Layer 9 of a small transformer language model trained on English Wikipedia (16 layers, counted from 0, width 128).
A neuron's activation on a vector x is GELU(weights . x), where the dot is the dot product.

Input weights of the MLP neurons that the questions are about. A number n stands for n times 0.0031.
n3: 51 -20 16 32 -18 -24 -42 -16 1 -25 -30 -34 -84 -67 1 -23 -15 -5 16 -17 20 7 -4 4 28 -24 52 -32 -57 38 -23 15 19 39 34 51 5 -1 -13 5 10 0 4 -24 -3 11 -28 22 20 45 -19 -17 -8 2 -6 4 -20 19 13 13 -32 -1 -21 -30 44 15 41 -24 17 -6 25 4 31 -3 26 -15 -30 2 -3 -16 -35 -61 -13 9 7 5 -28 -33 48 9 -4 24 0 15 25 7 65 -16 -24 6 4 -4 2 39 18 -25 -40 -23 17 12 29 13 -3 20 -10 -13 -2 -8 14 -14 16 -12 -31 -2 18 36 19 -12
n8: 19 -65 7 44 45 -2 9 16 -9 -26 -40 -34 40 -54 10 -9 7 43 -44 34 -11 21 4 9 54 -18 -38 -46 -69 2 -9 11 0 18 26 11 8 17 -47 25 -8 11 7 -38 3 17 9 29 -21 -11 6 -2 -21 -46 29 54 -29 5 0 27 3 3 12 25 -23 -45 -48 14 -34 -3 -46 -18 9 18 16 -9 24 -53 20 -5 15 -29 14 22 65 3 -14 18 14 41 31 -16 0 -3 -22 51 -19 33 -12 -24 22 27 34 12 -32 -31 11 5 -2 -16 27 -16 25 39 -11 39 -67 45 -39 -7 7 10 22 -46 -14 -69 -6 38
n28: 8 -4 -36 3 -28 -3 -2 6 -23 -24 8 15 26 -50 0 44 26 -30 21 -52 46 18 -38 -43 24 41 48 -54 14 28 31 41 -36 40 -31 15 -8 -24 6 -8 19 32 1 -59 35 -7 16 46 -15 24 29 -27 28 8 14 -2 -17 -4 -19 -21 -36 14 -33 -6 -44 27 -33 0 2 -52 -24 -58 -33 -21 20 -62 -37 3 22 -11 35 -9 14 14 -12 -25 -1 31 8 -9 8 -2 18 27 58 28 50 -16 32 14 -14 -7 40 -9 36 26 9 -55 15 6 -21 19 -24 27 21 14 16 42 1 -15 12 -30 8 -26 -25 18 23 -30
n95: 14 -19 26 16 -18 6 14 41 -26 -40 -33 26 -41 -43 8 14 44 12 4 -75 -5 3 -11 -36 -23 -3 -25 68 -10 14 -35 -19 -2 21 -19 45 21 31 -19 39 -67 44 50 -10 6 -14 -24 10 -6 -30 -16 -6 -23 -49 -37 -4 -19 -33 41 6 -3 -15 24 -21 -13 -9 27 22 6 24 -44 -4 -12 10 13 37 9 -4 -9 55 16 8 43 20 -7 4 1 -30 21 64 -26 1 59 -7 -20 -21 -11 -36 -27 -38 20 35 5 38 -58 -31 13 -45 28 44 -16 31 32 -23 25 17 49 8 27 -10 -25 -27 -10 28 -22 -13 -12 -10
n96: -16 -22 -8 -25 34 -47 2 1 -42 -45 -40 -42 12 32 -11 -2 -56 38 -13 -30 -8 -11 71 -8 -17 -29 44 -17 63 39 28 44 6 -15 1 4 27 90 -32 -35 -22 74 33 16 -67 4 -52 -14 39 -34 -23 19 -9 56 16 2 -34 -43 25 25 -22 15 28 -29 -35 25 52 -29 5 7 29 -17 -6 -31 -10 3 -26 -26 9 -8 2 5 12 48 51 -38 -43 13 12 41 31 -3 -15 -30 -24 3 31 14 41 -2 10 -42 -33 -55 14 -13 17 5 53 26 -26 9 -18 -28 -38 -4 52 18 -27 -9 -6 -33 -4 5 -2 -14 -56 14
n108: -2 -44 27 -11 -5 35 8 -45 -20 23 -53 -30 65 22 -13 -12 35 3 7 -30 -11 22 -3 30 55 17 17 43 -32 36 -37 -13 -15 -26 41 -49 16 4 19 26 -57 -85 26 -31 28 -25 22 3 -18 11 -5 47 -39 69 14 -3 39 16 -37 30 -1 -24 28 18 33 -2 -20 -1 -41 11 -10 5 51 -29 4 -22 22 21 -4 -30 -27 -40 -1 10 -2 -53 -11 -19 7 -26 55 40 -2 36 -16 -38 -20 8 50 -28 -43 19 22 -9 -4 -1 20 -42 3 -2 26 -29 -25 -26 41 10 -5 15 6 23 -35 -33 -8 4 24 22 20 35
n169: -5 33 -12 -17 -6 -6 40 -51 25 19 31 81 -43 -26 -26 47 1 32 5 -55 -6 -49 -91 26 25 17 25 52 33 -64 2 11 -11 18 9 39 12 22 -6 -31 11 34 26 -5 -24 32 8 5 1 7 -17 6 -12 39 8 29 6 -20 18 -28 39 -36 18 10 -20 -22 16 -13 -20 -2 -9 -10 19 -15 -5 -28 -5 -8 -29 16 33 -8 7 -1 27 6 -10 -7 -5 34 -2 -2 19 1 20 -4 -38 7 19 0 -13 -38 9 24 -19 -12 -6 -24 21 2 -21 -7 -23 -1 -22 -47 2 -21 28 0 2 6 -61 -28 52 27 -45 -8
n172: 45 -18 -18 1 51 17 56 4 -41 30 8 35 -6 7 -7 11 -5 -26 18 -19 -4 -20 28 22 -21 11 -16 21 8 45 -17 2 -13 -28 -2 31 36 8 16 -19 35 70 -53 -14 -76 14 -20 10 37 28 12 11 -32 -3 2 24 -37 -15 -13 71 24 -16 -14 23 67 -7 9 37 -38 21 67 -2 -36 23 5 14 -29 4 -27 3 -10 9 0 27 -9 -8 -59 3 -1 -32 13 -28 12 -23 19 6 -10 -17 -29 -64 -27 -19 -10 -1 -5 -28 -33 2 1 18 19 -1 -32 57 -14 -20 -15 -32 32 8 7 -29 -16 -14 -24 -44 -20 31
n231: -17 18 -9 19 -2 14 21 61 -18 -29 29 6 -36 -21 7 3 9 -3 -7 -28 1 -53 -17 -40 -56 -17 -1 -1 -49 38 9 11 -28 17 -11 -42 29 24 17 -8 48 -21 14 19 4 -26 -26 37 -14 4 50 31 27 -23 -10 36 -42 -12 8 25 9 -4 -15 9 16 -16 27 4 17 -14 -8 -8 -22 -4 8 -25 12 -24 -27 6 9 6 -1 -37 -15 -26 20 -15 -6 -32 13 -14 -22 -7 -11 48 -18 46 34 -17 -20 3 6 -32 -8 -54 3 18 -4 5 -4 43 14 15 -2 -49 -2 8 -4 10 7 1 12 -27 22 -4 1 30
n290: -6 -18 19 17 35 -6 -17 29 8 -32 -6 -37 -24 -26 1 34 2 -25 39 5 -30 -1 -33 -42 -44 57 46 -12 -6 6 14 48 2 -12 47 17 -26 -29 -52 8 20 -47 31 30 37 39 -7 -42 -18 -5 59 -3 -12 -25 -7 3 -13 -51 19 -2 21 -10 29 -42 53 -41 4 -11 54 -15 -47 -11 -9 28 44 6 -10 5 25 -44 -46 -29 -8 -6 14 -28 6 11 1 -35 -68 -14 12 -4 -26 27 30 14 -28 -9 12 13 -8 39 -6 21 -17 -35 -3 9 57 20 51 47 51 -65 -35 -3 13 27 -10 -19 51 -27 43 -34 -22 -25
n306: 9 -2 -1 12 29 18 -26 5 1 -3 -28 -20 14 32 8 20 -14 12 -7 -2 -2 9 36 1 24 -40 -32 6 -38 -2 -1 -8 11 76 -21 -1 -20 -28 -13 20 -12 -35 35 -26 -3 93 -27 -9 45 48 7 -10 -32 -18 10 27 5 -2 21 26 15 8 -9 32 3 20 -11 -19 5 -19 -9 53 -46 -20 -32 21 23 17 -10 -25 56 -44 -14 38 -24 -24 -15 -2 48 -25 10 -17 -29 -43 -12 29 12 -32 -7 -1 4 -38 52 -36 25 -31 -11 -61 -14 9 62 17 -17 10 24 -28 -23 -2 21 -42 6 -11 -5 15 -21 -9 5 7
n334: -3 -1 26 68 -16 3 -73 -7 -47 -17 20 13 35 26 -10 53 -11 44 18 24 -11 4 5 -44 -44 3 -24 0 -23 -22 31 -2 -29 -20 -3 -2 -17 31 4 -48 25 -17 33 -8 27 -5 -22 -29 -32 11 22 2 27 21 23 -13 -19 -28 -3 19 -60 -8 -19 32 6 -2 -40 -62 16 -20 48 30 6 -24 1 -84 0 41 -27 19 11 8 49 -27 6 5 31 21 -2 17 20 2 -51 3 -16 -14 18 10 24 -11 31 36 1 19 7 -20 -29 -17 -10 16 -49 16 -29 -31 -77 16 -7 13 10 -14 44 33 5 4 31 -13 31 37
n341: -10 11 13 -8 92 32 -4 -47 3 -2 -22 -34 -2 -44 42 11 55 0 48 14 -3 -24 -60 19 -25 7 48 2 -5 -24 -2 16 -7 -11 15 -25 7 0 13 41 -70 41 51 -1 -3 -10 25 -5 -6 -13 36 -14 11 42 52 -2 17 -32 -33 12 5 4 -11 7 16 -23 15 29 -6 -11 -23 16 -11 -13 42 66 12 9 -12 -14 -29 -42 20 13 -7 -2 3 -44 59 -17 12 36 20 -43 6 -21 11 -18 7 -61 1 -13 11 37 -12 -5 12 -14 -3 43 -26 -14 -20 6 -3 -11 -27 -15 47 -43 -19 -13 -15 -49 9 5 -6 10
n362: 32 5 21 -28 -41 -6 -1 38 6 5 -6 -20 27 -18 5 27 -18 16 -25 25 -9 23 -19 -54 -38 -20 23 -14 -33 -11 2 69 -3 12 34 17 11 9 -40 8 -12 -28 33 -32 -33 -52 -40 51 37 35 -30 3 -37 33 -7 33 14 29 18 -8 -6 12 -62 15 -15 37 -43 -49 2 -3 24 30 26 -6 -23 -5 15 18 18 -20 27 -43 31 -7 -11 17 -6 43 -30 -58 14 -30 10 -1 3 46 18 2 22 22 -1 13 1 34 -16 35 18 -26 -21 -7 19 14 -5 17 -3 0 -14 -2 -39 -29 -2 -2 -18 9 -10 -13 27 -38
n407: 8 2 -68 22 -41 -12 11 -28 24 -28 -20 -22 12 21 -10 29 -1 31 7 -21 -39 53 52 11 -10 -48 -9 -21 -23 -3 23 46 18 74 3 13 16 2 -8 -21 -22 43 7 23 -18 -25 47 26 32 26 -23 14 1 -15 7 23 74 8 2 -2 13 -16 -12 -35 -32 13 -51 -48 23 18 28 -7 -32 21 -5 19 -46 42 -18 23 -21 29 22 -40 -93 -9 -15 25 20 -20 -31 -9 -3 14 7 -31 17 19 40 10 -64 -29 23 -10 15 11 7 -15 54 -4 20 39 -38 -35 -34 -32 -22 -5 -2 42 15 38 -30 -12 3 -10 -13 42
n436: 17 1 -23 -19 -22 -4 9 -6 -1 69 11 -66 21 -2 -19 39 -40 14 17 2 -1 4 -15 22 -19 0 -11 38 -29 19 -87 -14 -17 18 -3 8 31 -11 -6 38 26 -14 -30 -58 -42 9 -1 20 51 -31 25 22 18 13 -22 3 17 -5 17 38 29 -33 -22 -59 36 4 22 -57 32 29 -1 15 -2 11 -29 29 5 -56 -20 -20 52 -5 -14 -22 -24 48 2 9 47 -38 54 -16 -12 -11 6 55 -5 21 -7 -43 -34 -4 -12 11 -15 -31 -2 11 76 17 37 2 -29 -25 64 -5 55 -31 -50 3 6 9 -1 -15 -21 0 42 27
n458: 39 -23 10 -35 -13 23 -14 -61 28 34 -8 -41 24 -32 -56 20 18 9 -9 3 5 25 -6 -4 8 2 -29 -5 13 -29 15 13 1 10 46 24 -24 34 1 5 -38 42 55 3 51 -25 24 -12 -54 -48 57 10 -6 28 -8 22 -11 1 49 11 26 -28 -43 21 -31 -36 14 12 -60 4 9 -27 -34 25 26 -34 20 23 33 34 7 -26 -6 -16 29 -9 -4 -79 -6 -16 3 -22 17 24 7 -25 -3 -2 -5 -21 18 26 61 14 8 4 -45 -13 15 -4 -6 0 25 -8 23 -2 6 -32 -24 -8 -8 6 -25 5 -6 -13 -2 39
n464: -30 51 7 21 47 4 -1 19 -7 -43 -39 -8 -50 -22 42 0 61 -29 -45 -16 -21 36 7 23 -6 -23 -34 8 7 45 20 -6 -8 51 17 37 -15 -40 -10 -1 -47 22 13 32 -46 36 -12 7 19 -1 -4 46 -2 35 -13 76 -46 -10 5 13 -18 -41 20 10 -2 -8 18 -1 -20 7 -57 -23 2 47 72 -14 -12 -8 23 10 -62 2 7 -29 -14 -5 3 40 -15 19 35 14 -8 -23 -74 9 -14 29 5 -30 -3 5 30 11 -26 7 -11 19 -10 -16 -17 8 -11 -28 -32 -6 -16 52 -33 23 -27 -7 -12 -19 10 45 -13 33
n466: 6 13 11 -9 42 -13 -64 -20 -31 -3 -20 -18 33 -24 19 60 20 53 -17 -7 -28 -65 25 -24 -44 37 22 -30 -15 -33 12 -4 27 -3 15 13 0 19 -19 -3 -23 41 10 42 15 -6 -15 37 -20 -21 -18 -27 6 -4 -3 4 -9 20 -41 -21 29 26 -9 -14 22 -33 -14 2 59 -52 3 63 3 3 -13 -11 -22 58 4 -5 -27 11 14 42 13 7 0 39 -27 -20 -31 -93 -25 -17 35 0 7 61 -24 -6 -69 -22 -38 -28 -23 -1 -20 -7 6 1 10 -12 7 -12 30 10 -27 41 22 15 25 -15 8 -8 27 59 -29 29
n488: -4 -43 -25 4 27 -22 -17 -28 14 -19 -5 -22 -36 31 -9 -30 36 -11 -28 -25 3 -32 38 7 -4 43 -10 27 -43 30 44 -2 -23 53 29 25 22 28 7 -21 -33 -31 -2 4 -18 -5 -3 17 26 14 15 -10 -2 6 27 -18 -13 -22 -38 -3 4 -7 -2 20 32 13 -19 -18 -15 13 -39 20 42 17 -11 17 -37 21 15 9 2 -14 17 19 14 2 -22 83 10 -19 -3 -86 83 65 18 -67 -4 34 20 -35 -36 -38 -38 22 22 36 -2 68 37 33 26 -36 -38 -31 -7 -71 -29 -23 17 -18 9 -33 -17 -11 15 18 3 -27
n492: -1 -37 -20 1 34 -41 -13 11 2 -21 -25 -37 -1 7 -44 -27 -57 43 -12 18 -36 27 10 3 14 0 16 -12 -28 35 15 -11 -57 40 -40 47 29 -44 -19 22 -38 1 -14 -3 42 -7 18 16 -15 17 -15 1 59 20 -35 4 21 6 -10 6 28 -7 -39 2 58 38 0 13 -22 -8 -19 7 -26 37 9 -30 40 -25 28 -2 -43 -8 28 -38 -12 6 -20 20 10 -36 -16 26 49 -3 -41 -18 15 -16 56 -10 5 -20 -6 -14 27 6 -23 -18 6 23 1 -17 -31 -16 -26 4 -30 50 -2 47 2 -31 38 -32 47 -17 -26 18
n495: 0 -28 -3 -24 -5 45 -33 14 20 -16 -17 -6 -20 5 -1 -17 37 -1 18 -31 18 34 16 16 17 8 -1 -20 26 -51 -12 46 23 37 50 20 18 32 -54 6 -26 10 2 -69 -19 2 -23 5 -8 -29 -11 -34 -31 24 39 71 21 10 -4 49 -33 23 1 43 25 44 -45 19 -27 22 11 -7 7 -24 37 47 0 55 -21 -38 80 -28 63 42 19 7 -35 -10 16 -8 28 -15 23 12 38 -24 -17 -32 -43 -29 -4 -7 15 15 -45 -15 -18 14 22 33 -6 14 -9 -32 -20 -23 33 37 -62 -51 -36 -60 -44 -9 11 -25 -24 24
n510: 2 11 -2 -36 -14 -26 15 46 -2 13 -3 -11 -7 -53 6 34 5 -24 -14 47 -10 24 5 -38 -53 -6 -40 16 38 4 36 -3 7 -19 -23 6 20 1 18 24 -28 23 -5 -19 9 -32 21 33 34 -38 11 0 21 -75 18 42 15 -45 -54 7 -28 5 -16 -1 34 -63 0 12 -31 -40 -86 23 25 -38 37 5 -25 48 27 -49 42 -8 15 10 -12 -14 51 43 46 31 13 37 -28 -33 -33 20 24 -7 13 28 34 15 57 -23 -7 19 -6 -15 7 0 -7 -1 1 7 -40 4 -3 36 -33 -55 15 -5 -29 45 -24 -10 -24 14

Each question shows a token from some text and the vector x that enters the MLP there. A number n stands for n times 0.073.

"and ": 13 2 -20 18 -4 14 13 18 -25 -1 -19 -22 -10 37 8 -27 1 2 -23 -7 -6 -21 -30 4 9 -15 -3 -12 1 23 -11 -5 47 -43 -12 13 -15 -35 27 28 -2 0 -1 3 -11 -9 8 -17 -12 1 2 -35 7 15 23 -2 15 22 3 -6 8 22 13 -18 -2 22 -2 -1 -5 7 6 -17 0 -11 -11 -8 -6 8 -23 -7 16 22 9 -8 24 -8 9 4 -9 13 -5 10 -24 -24 -3 11 23 -16 6 -5 -6 9 -14 13 18 45 -3 6 -27 -9 18 -5 1 -1 1 11 -6 -4 0 11 -4 -5 2 -34 -3 29 26 -12
The two highest activations, in order: n108, n28

"(": 14 24 -15 -4 -9 -3 1 -6 -8 -12 38 -9 -15 31 -9 -40 0 8 -3 10 0 -4 -1 5 -3 8 -24 11 18 6 -27 -24 -1 -38 -57 -21 2 11 19 14 3 -7 -17 16 14 -8 -13 2 -14 -12 12 -25 21 -12 3 -6 -3 23 -6 24 -18 28 4 -17 23 -9 3 -1 20 13 -14 -1 15 11 -20 18 33 -28 -13 -24 -14 -5 16 -10 5 21 4 -31 9 19 4 -20 -5 -8 20 22 17 -16 26 -11 -21 -2 -1 17 10 40 19 3 -3 -8 -21 11 27 -17 -5 -2 -10 11 -6 16 -9 -1 10 -7 -1 1 -4 -5
The two highest activations, in order: n436, n231

"age ": 12 23 6 6 -3 3 -7 -12 4 -13 6 14 1 30 21 -21 -20 -16 0 -2 0 16 6 -17 22 12 -2 -4 5 -13 -14 -19 36 -48 -42 0 -9 23 7 14 -1 5 21 -22 8 -12 -27 -5 -27 12 -13 -20 -10 -19 -31 4 11 10 -19 8 -32 -13 14 -16 4 -1 16 -5 -2 5 24 -27 16 24 -12 -1 -2 -23 -1 -3 -22 13 -2 -5 6 10 -8 -21 -22 4 -5 14 -25 15 14 16 23 10 16 25 20 34 6 -13 1 23 20 13 18 -22 -5 22 19 -13 5 8 -3 -5 8 -15 -18 16 9 -13 10 -9 0 -20
Which of these neurons fires most? n334

"H": 13 -11 -8 1 -18 42 18 0 12 -3 44 -8 -15 18 2 -48 6 -6 -38 -4 3 0 -13 14 12 -13 -18 -1 13 -12 6 -13 27 0 -20 1 -44 3 11 16 21 -11 3 7 2 11 6 -6 -25 -8 14 -38 -6 12 -3 1 -11 3 5 10 16 -9 -11 -15 17 14 27 -10 -14 12 10 -19 -18 12 2 -2 22 23 -35 -31 22 13 -14 -25 11 11 13 -18 -34 6 -18 -16 -5 -16 1 18 7 -3 1 11 -25 6 0 -9 32 36 9 -19 4 -18 -14 3 1 11 -6 11 14 1 6 10 18 -6 15 -21 -9 20 2 -20
Which of these neurons fires most? n458

"G": 9 3 -25 17 -6 26 23 3 -4 1 26 -8 -7 36 4 -53 -4 -5 -48 -20 -3 -13 -7 14 13 -2 8 -10 2 -12 -16 -38 51 8 -13 0 -25 7 -1 5 13 10 12 17 4 4 9 -14 -3 2 3 -10 11 0 9 -23 -18 13 -16 8 -6 18 -5 -3 16 2 11 -1 2 17 -10 -14 -17 -3 23 26 7 4 -39 -23 27 12 6 -24 17 17 25 16 -28 4 -25 -14 7 -15 20 -4 7 -30 0 -3 -38 8 -8 -13 46 19 1 -6 8 15 -21 0 19 16 -9 -3 12 -3 22 -10 0 -8 12 -15 -23 -4 -11 -13
Which three neurons fire most, strongest first? n488, n172, n495

"n": -12 -5 -1 8 17 -2 2 -21 -10 -33 24 -2 8 33 5 -54 -7 -15 -52 -33 -5 -5 2 33 2 -20 3 -2 22 -1 -21 -24 -12 17 -22 -7 -33 -12 1 32 3 1 -12 33 -8 9 7 -8 24 -8 -7 -34 11 12 7 -7 -10 31 -14 0 -4 -9 -5 10 11 8 -1 11 15 22 -4 8 -6 1 6 -2 2 16 -12 -9 -1 -4 10 0 7 7 -12 -16 -26 19 -15 -13 10 19 9 3 12 -2 -16 0 -7 54 -11 35 22 36 34 7 -2 -24 -15 -4 -21 4 -2 -24 -2 -10 7 -13 25 -4 20 -21 18 12 -13 -19
Which of these neurons fires most? n488

"An": -4 14 -5 24 -1 8 41 -10 13 15 8 -5 -15 55 15 -47 -16 -21 -37 2 -1 -8 -6 -2 -3 -18 8 -21 -10 8 11 12 37 16 7 -11 -37 12 16 -11 -22 -7 -5 9 6 -13 -5 -32 3 -10 5 -35 4 -8 16 -4 0 11 -2 -17 18 19 21 -23 26 -12 7 6 16 11 -15 1 3 -15 18 4 15 21 -35 -18 27 21 -8 2 13 -4 39 -21 -31 0 -4 0 -16 -5 0 16 15 -11 4 2 -28 34 1 1 34 -2 8 5 5 -9 10 5 -10 9 -16 -9 -5 8 8 -15 -8 -1 -10 -29 -5 -8 3 -30
Which three neurons fire most, strongest first? n231, n290, n306

"T": 17 -1 -18 7 -8 28 4 7 14 3 14 8 -15 21 9 -59 -30 9 -33 -5 7 3 -7 30 7 -27 -3 -33 30 -11 10 -33 32 2 -1 -4 -31 17 13 11 0 -2 -5 3 -4 -6 8 -11 11 -23 -12 -21 -4 -9 0 -11 9 15 3 23 -1 43 -1 7 7 -13 0 8 5 25 2 3 -13 15 -4 11 5 9 -33 -40 18 21 11 5 -8 4 24 -5 -15 -4 -18 -12 -34 11 20 18 4 0 10 13 8 21 -11 -9 29 15 -31 -30 14 -13 -6 11 -11 15 -9 6 -12 8 2 5 -4 -16 10 -28 -22 -7 6 -22
Which three neurons fire most, strongest first? n495, n306, n407

"September ": 13 -3 10 -17 -17 5 1 9 1 -5 4 8 -15 28 22 -45 -5 -13 -8 12 3 31 -17 4 8 -1 1 -1 24 -15 -22 -42 21 -14 -33 -1 -10 12 21 11 19 2 8 -23 -28 -16 -14 -39 -4 -10 -14 -20 -1 -14 -1 -1 18 14 14 17 -11 32 10 -17 12 7 -8 -13 5 14 -4 -9 0 8 4 26 -10 -1 -25 -28 11 24 9 -19 1 -4 1 10 -20 6 11 35 -17 22 10 28 -2 5 -14 12 18 27 -19 10 3 14 -6 5 37 -12 14 17 -6 -11 3 1 8 13 -9 11 -9 -27 1 -38 5 -2 -2 -45
Which of these neurons fires most? n495

"one ": 14 3 -4 11 21 -5 3 4 1 10 -8 3 7 9 13 -21 -44 12 -22 0 -1 15 -5 21 3 -7 22 -24 -20 -11 -17 -13 5 -21 -2 -2 -35 14 17 3 15 30 -7 -17 4 -5 -7 -24 13 6 -17 6 -3 -22 19 -9 -5 16 -11 19 -1 51 -7 12 -13 -19 0 22 -14 25 -4 -21 20 -5 -7 -22 6 23 -18 -6 -7 -11 8 -7 -9 6 3 -1 -26 1 -23 50 1 -11 -13 18 28 -27 10 24 6 29 -2 7 10 8 7 -2 9 -7 22 5 1 -15 1 -4 -18 -8 -10 15 -17 -15 12 -36 -1 19 -5 -47
Which neuron fires most, and how strongly? n3, at about 1

"found ": 27 8 -6 27 14 2 5 -2 -7 19 19 -8 2 37 19 -22 -18 5 -8 -10 0 7 6 4 13 -8 1 19 8 -2 -6 -30 61 -27 -24 2 -26 6 -9 20 -6 15 3 10 8 -15 24 5 27 20 -11 -29 -3 -8 7 -22 -11 16 -11 -20 0 14 6 -32 -6 2 7 22 -3 7 -36 -9 7 7 -7 16 21 20 -38 1 -13 37 -8 -8 12 1 -3 -2 -3 18 -13 23 -11 6 6 0 31 4 2 -16 -4 12 -32 4 1 12 -1 -3 -7 -31 14 1 -7 -5 11 -16 -23 -10 22 17 1 -27 -11 -45 -15 0 -11 -28
Which three neurons fire most, strongest first? n466, n341, n95

"before ": 8 4 19 -18 12 7 3 3 4 14 6 -14 -11 56 7 -12 -36 15 -5 -5 16 14 -16 9 13 0 -6 20 1 -11 11 -15 29 -48 -26 7 -27 -13 -4 35 1 -1 1 -3 11 -30 15 -16 -2 2 2 -5 2 26 9 -21 19 -6 0 -1 5 -7 -5 -13 -20 19 15 3 -4 30 -14 -26 20 2 -17 0 6 3 -53 -27 -4 25 15 -19 17 -4 2 -4 -18 14 12 20 -11 -3 -2 10 21 -13 10 -24 3 10 -5 5 15 10 7 -14 -6 -19 21 8 13 -14 -2 -10 -29 -1 7 11 -4 -19 -15 -28 0 11 21 -14
Which neuron fires most, and how strongly? n108, at about 2

"con": 2 2 -7 11 4 -4 -2 -6 6 13 1 -10 -8 -21 -6 -43 -15 -2 -56 6 29 2 -15 0 -1 -21 -8 -6 6 -9 -4 -9 30 -30 -22 -4 -38 4 -7 4 -2 0 18 24 29 -34 31 -18 -4 -10 23 -16 -5 12 9 9 12 30 0 3 9 20 3 -3 -10 -12 -11 17 13 0 -16 -9 -2 -13 -31 -7 20 -15 -17 12 5 13 7 -19 23 -27 -2 -36 -8 0 -2 25 -24 -3 1 24 25 -23 17 1 18 1 20 8 31 -4 13 -5 -5 -29 -16 25 14 -10 26 17 -4 -4 10 5 -10 9 6 -30 13 17 10 -1
Which neuron fires most, and how strongly? n458, at about 2.4

"consist": -4 0 6 33 0 -3 7 -13 -3 -19 23 8 0 -1 43 -11 -9 11 -17 3 -6 -16 -13 24 5 3 -7 -15 7 -6 -24 -5 18 -4 -37 -5 -19 -1 12 12 10 14 4 1 -22 -31 -19 -22 19 8 -10 18 14 -25 -5 -13 -3 7 -21 -1 10 18 -10 -11 27 -6 -1 6 3 29 -14 1 6 -5 1 29 -6 22 -17 14 -19 27 -20 -30 7 14 11 -4 -13 5 -5 51 -11 -20 -8 -4 31 -36 -7 18 5 -15 6 25 11 13 9 11 -14 -9 15 29 -18 -6 8 -2 -7 -9 1 0 9 3 13 -55 4 6 -10 -18
Which of these neurons fires most? n341

"20 ": -14 23 -8 9 -2 2 1 -7 -2 -10 32 -12 -27 29 24 -22 -12 -14 -37 3 3 7 -19 11 30 13 -4 1 17 -15 -2 -35 -15 -17 -8 -6 -24 -7 20 0 -1 40 10 -12 7 -3 8 -24 20 12 -7 -26 -16 4 13 -2 20 0 -1 16 -5 24 -1 16 -13 -10 -6 -24 12 13 -7 12 6 4 -4 7 4 -10 -9 -18 -1 9 26 -7 -3 0 -11 -10 -20 8 -41 34 -5 0 -10 14 13 -6 -5 38 6 31 -15 15 -2 25 13 -18 -3 5 -4 8 -52 0 10 8 10 -7 -1 33 2 -5 10 -22 -2 -12 -9 -30
Which of these neurons fires most? n169

"ru": -6 -8 5 -12 11 3 6 -3 23 -10 16 -12 6 24 3 -39 6 4 -22 20 -2 30 -10 8 20 -2 -5 -24 -5 13 -23 -33 0 -16 -15 -46 2 12 -1 9 8 9 -8 -17 2 -37 8 -9 2 15 -4 -9 5 -7 11 -14 11 16 -10 2 12 -4 17 12 10 -14 19 -32 -5 24 -13 -8 -12 17 4 12 -29 21 -1 10 17 32 -11 -22 2 -2 20 -32 -38 -13 -28 6 8 -6 -9 1 9 -22 -24 15 8 14 -5 30 14 19 -2 9 -18 -36 -29 5 -10 3 25 2 8 -4 13 6 27 -1 3 -28 11 8 23 -5
Which of these neurons fires most? n458

"D": 1 21 -11 -5 -10 10 7 -3 17 22 21 -4 13 -2 10 -68 -14 14 -43 -1 4 -11 1 26 14 -32 -9 11 -7 -6 -8 -17 71 -9 -21 14 -57 -3 14 9 -2 26 17 9 8 -7 -1 4 -1 -3 6 -14 10 8 13 -13 -5 -3 -21 -5 -22 25 -8 11 6 -18 21 21 4 12 11 -7 2 22 21 6 2 -2 -23 -48 20 5 -1 -9 6 16 2 -8 5 9 -12 -17 -22 3 9 7 15 -11 -4 11 -25 21 9 -19 20 5 12 -10 5 -17 -7 1 -17 2 -8 6 -12 -3 26 2 -10 -8 18 -54 -2 -7 5 -14
Which three neurons fire most, strongest first? n341, n8, n306

"appear": -16 14 19 -1 18 19 16 -14 4 0 24 -7 -6 -3 25 -60 -4 14 -16 -17 13 28 -14 11 13 8 -4 -1 -16 -14 6 -25 36 -22 -32 5 -14 -2 9 6 15 23 10 7 -2 -4 12 -2 1 17 2 -7 -11 -16 0 5 -11 -7 -8 4 6 26 -15 -19 35 1 7 -5 2 24 -44 -31 -4 11 -9 23 18 -8 -11 -2 -4 41 10 -27 31 -5 -7 3 0 -2 0 17 -10 -7 -16 3 18 11 8 4 -6 19 -14 26 -5 6 8 -10 -6 -23 -12 16 -7 -19 11 -1 -10 6 7 13 -4 4 -2 -59 -10 -9 -10 -43
Which of these neurons fires most? n464

"t": -10 15 -7 8 24 -2 -8 13 20 -14 35 -20 18 7 9 -23 -33 -23 7 -27 0 9 1 11 7 -14 -14 3 32 -16 -10 -18 17 -14 -10 3 -21 3 1 4 6 4 11 0 -46 -1 14 -4 2 -18 -3 -21 7 -6 -20 -12 8 12 -23 4 -7 8 -8 3 35 -11 -3 11 19 -2 -33 17 21 17 -25 -2 0 3 -1 -9 -7 15 -9 5 9 -8 19 6 -54 11 -16 -16 -12 -9 10 -3 15 10 -11 18 -5 50 -4 38 34 20 -5 22 -12 -31 -42 -5 -13 -11 6 4 0 6 14 5 3 2 5 -5 12 18 5 0
Which neuron fires most, and how strongly? n466, at about 1.3

"games ": 35 43 7 21 12 13 15 17 0 -2 -3 5 5 21 -2 -43 -24 24 5 -2 19 -7 -17 -25 12 -8 19 12 16 -27 -17 -41 28 -30 -9 -6 2 20 4 26 16 21 8 6 -2 -4 18 12 7 4 -1 11 8 -17 -9 -9 8 -17 -18 -13 -10 16 -5 -9 -13 7 -6 -7 2 -3 -18 -19 24 11 -12 -3 12 -12 -31 -1 -17 0 -3 -31 15 9 0 2 -51 18 -12 26 -9 -20 -19 21 12 -9 4 18 -14 25 -18 15 10 16 25 -1 -3 -22 -9 11 -11 0 -7 -14 1 -3 6 -2 9 -16 -2 -47 8 11 9 -40
Which neuron fires most, and how strongly? n169, at about 0.88

"in": -17 12 10 10 19 33 -5 -15 18 -16 20 -35 -6 6 6 -39 -6 -8 -24 -14 -5 -19 0 30 -4 -9 -17 -19 36 1 -25 22 9 -14 -25 -14 -18 10 0 12 9 10 3 41 -29 -12 -2 -2 18 0 11 -18 -4 22 4 -7 -1 8 -5 11 -10 2 -31 17 28 5 -10 19 -9 -8 -14 2 44 -1 -1 2 0 11 9 -3 5 -20 -2 11 -1 1 -12 -41 -45 8 -9 -11 -3 -8 4 4 13 -4 -27 27 3 28 -6 21 28 9 21 19 -3 -23 -28 15 -9 -8 1 7 -8 15 -5 -10 0 4 1 -11 19 6 0 -10
Which three neurons fire most, strongest first? n495, n341, n464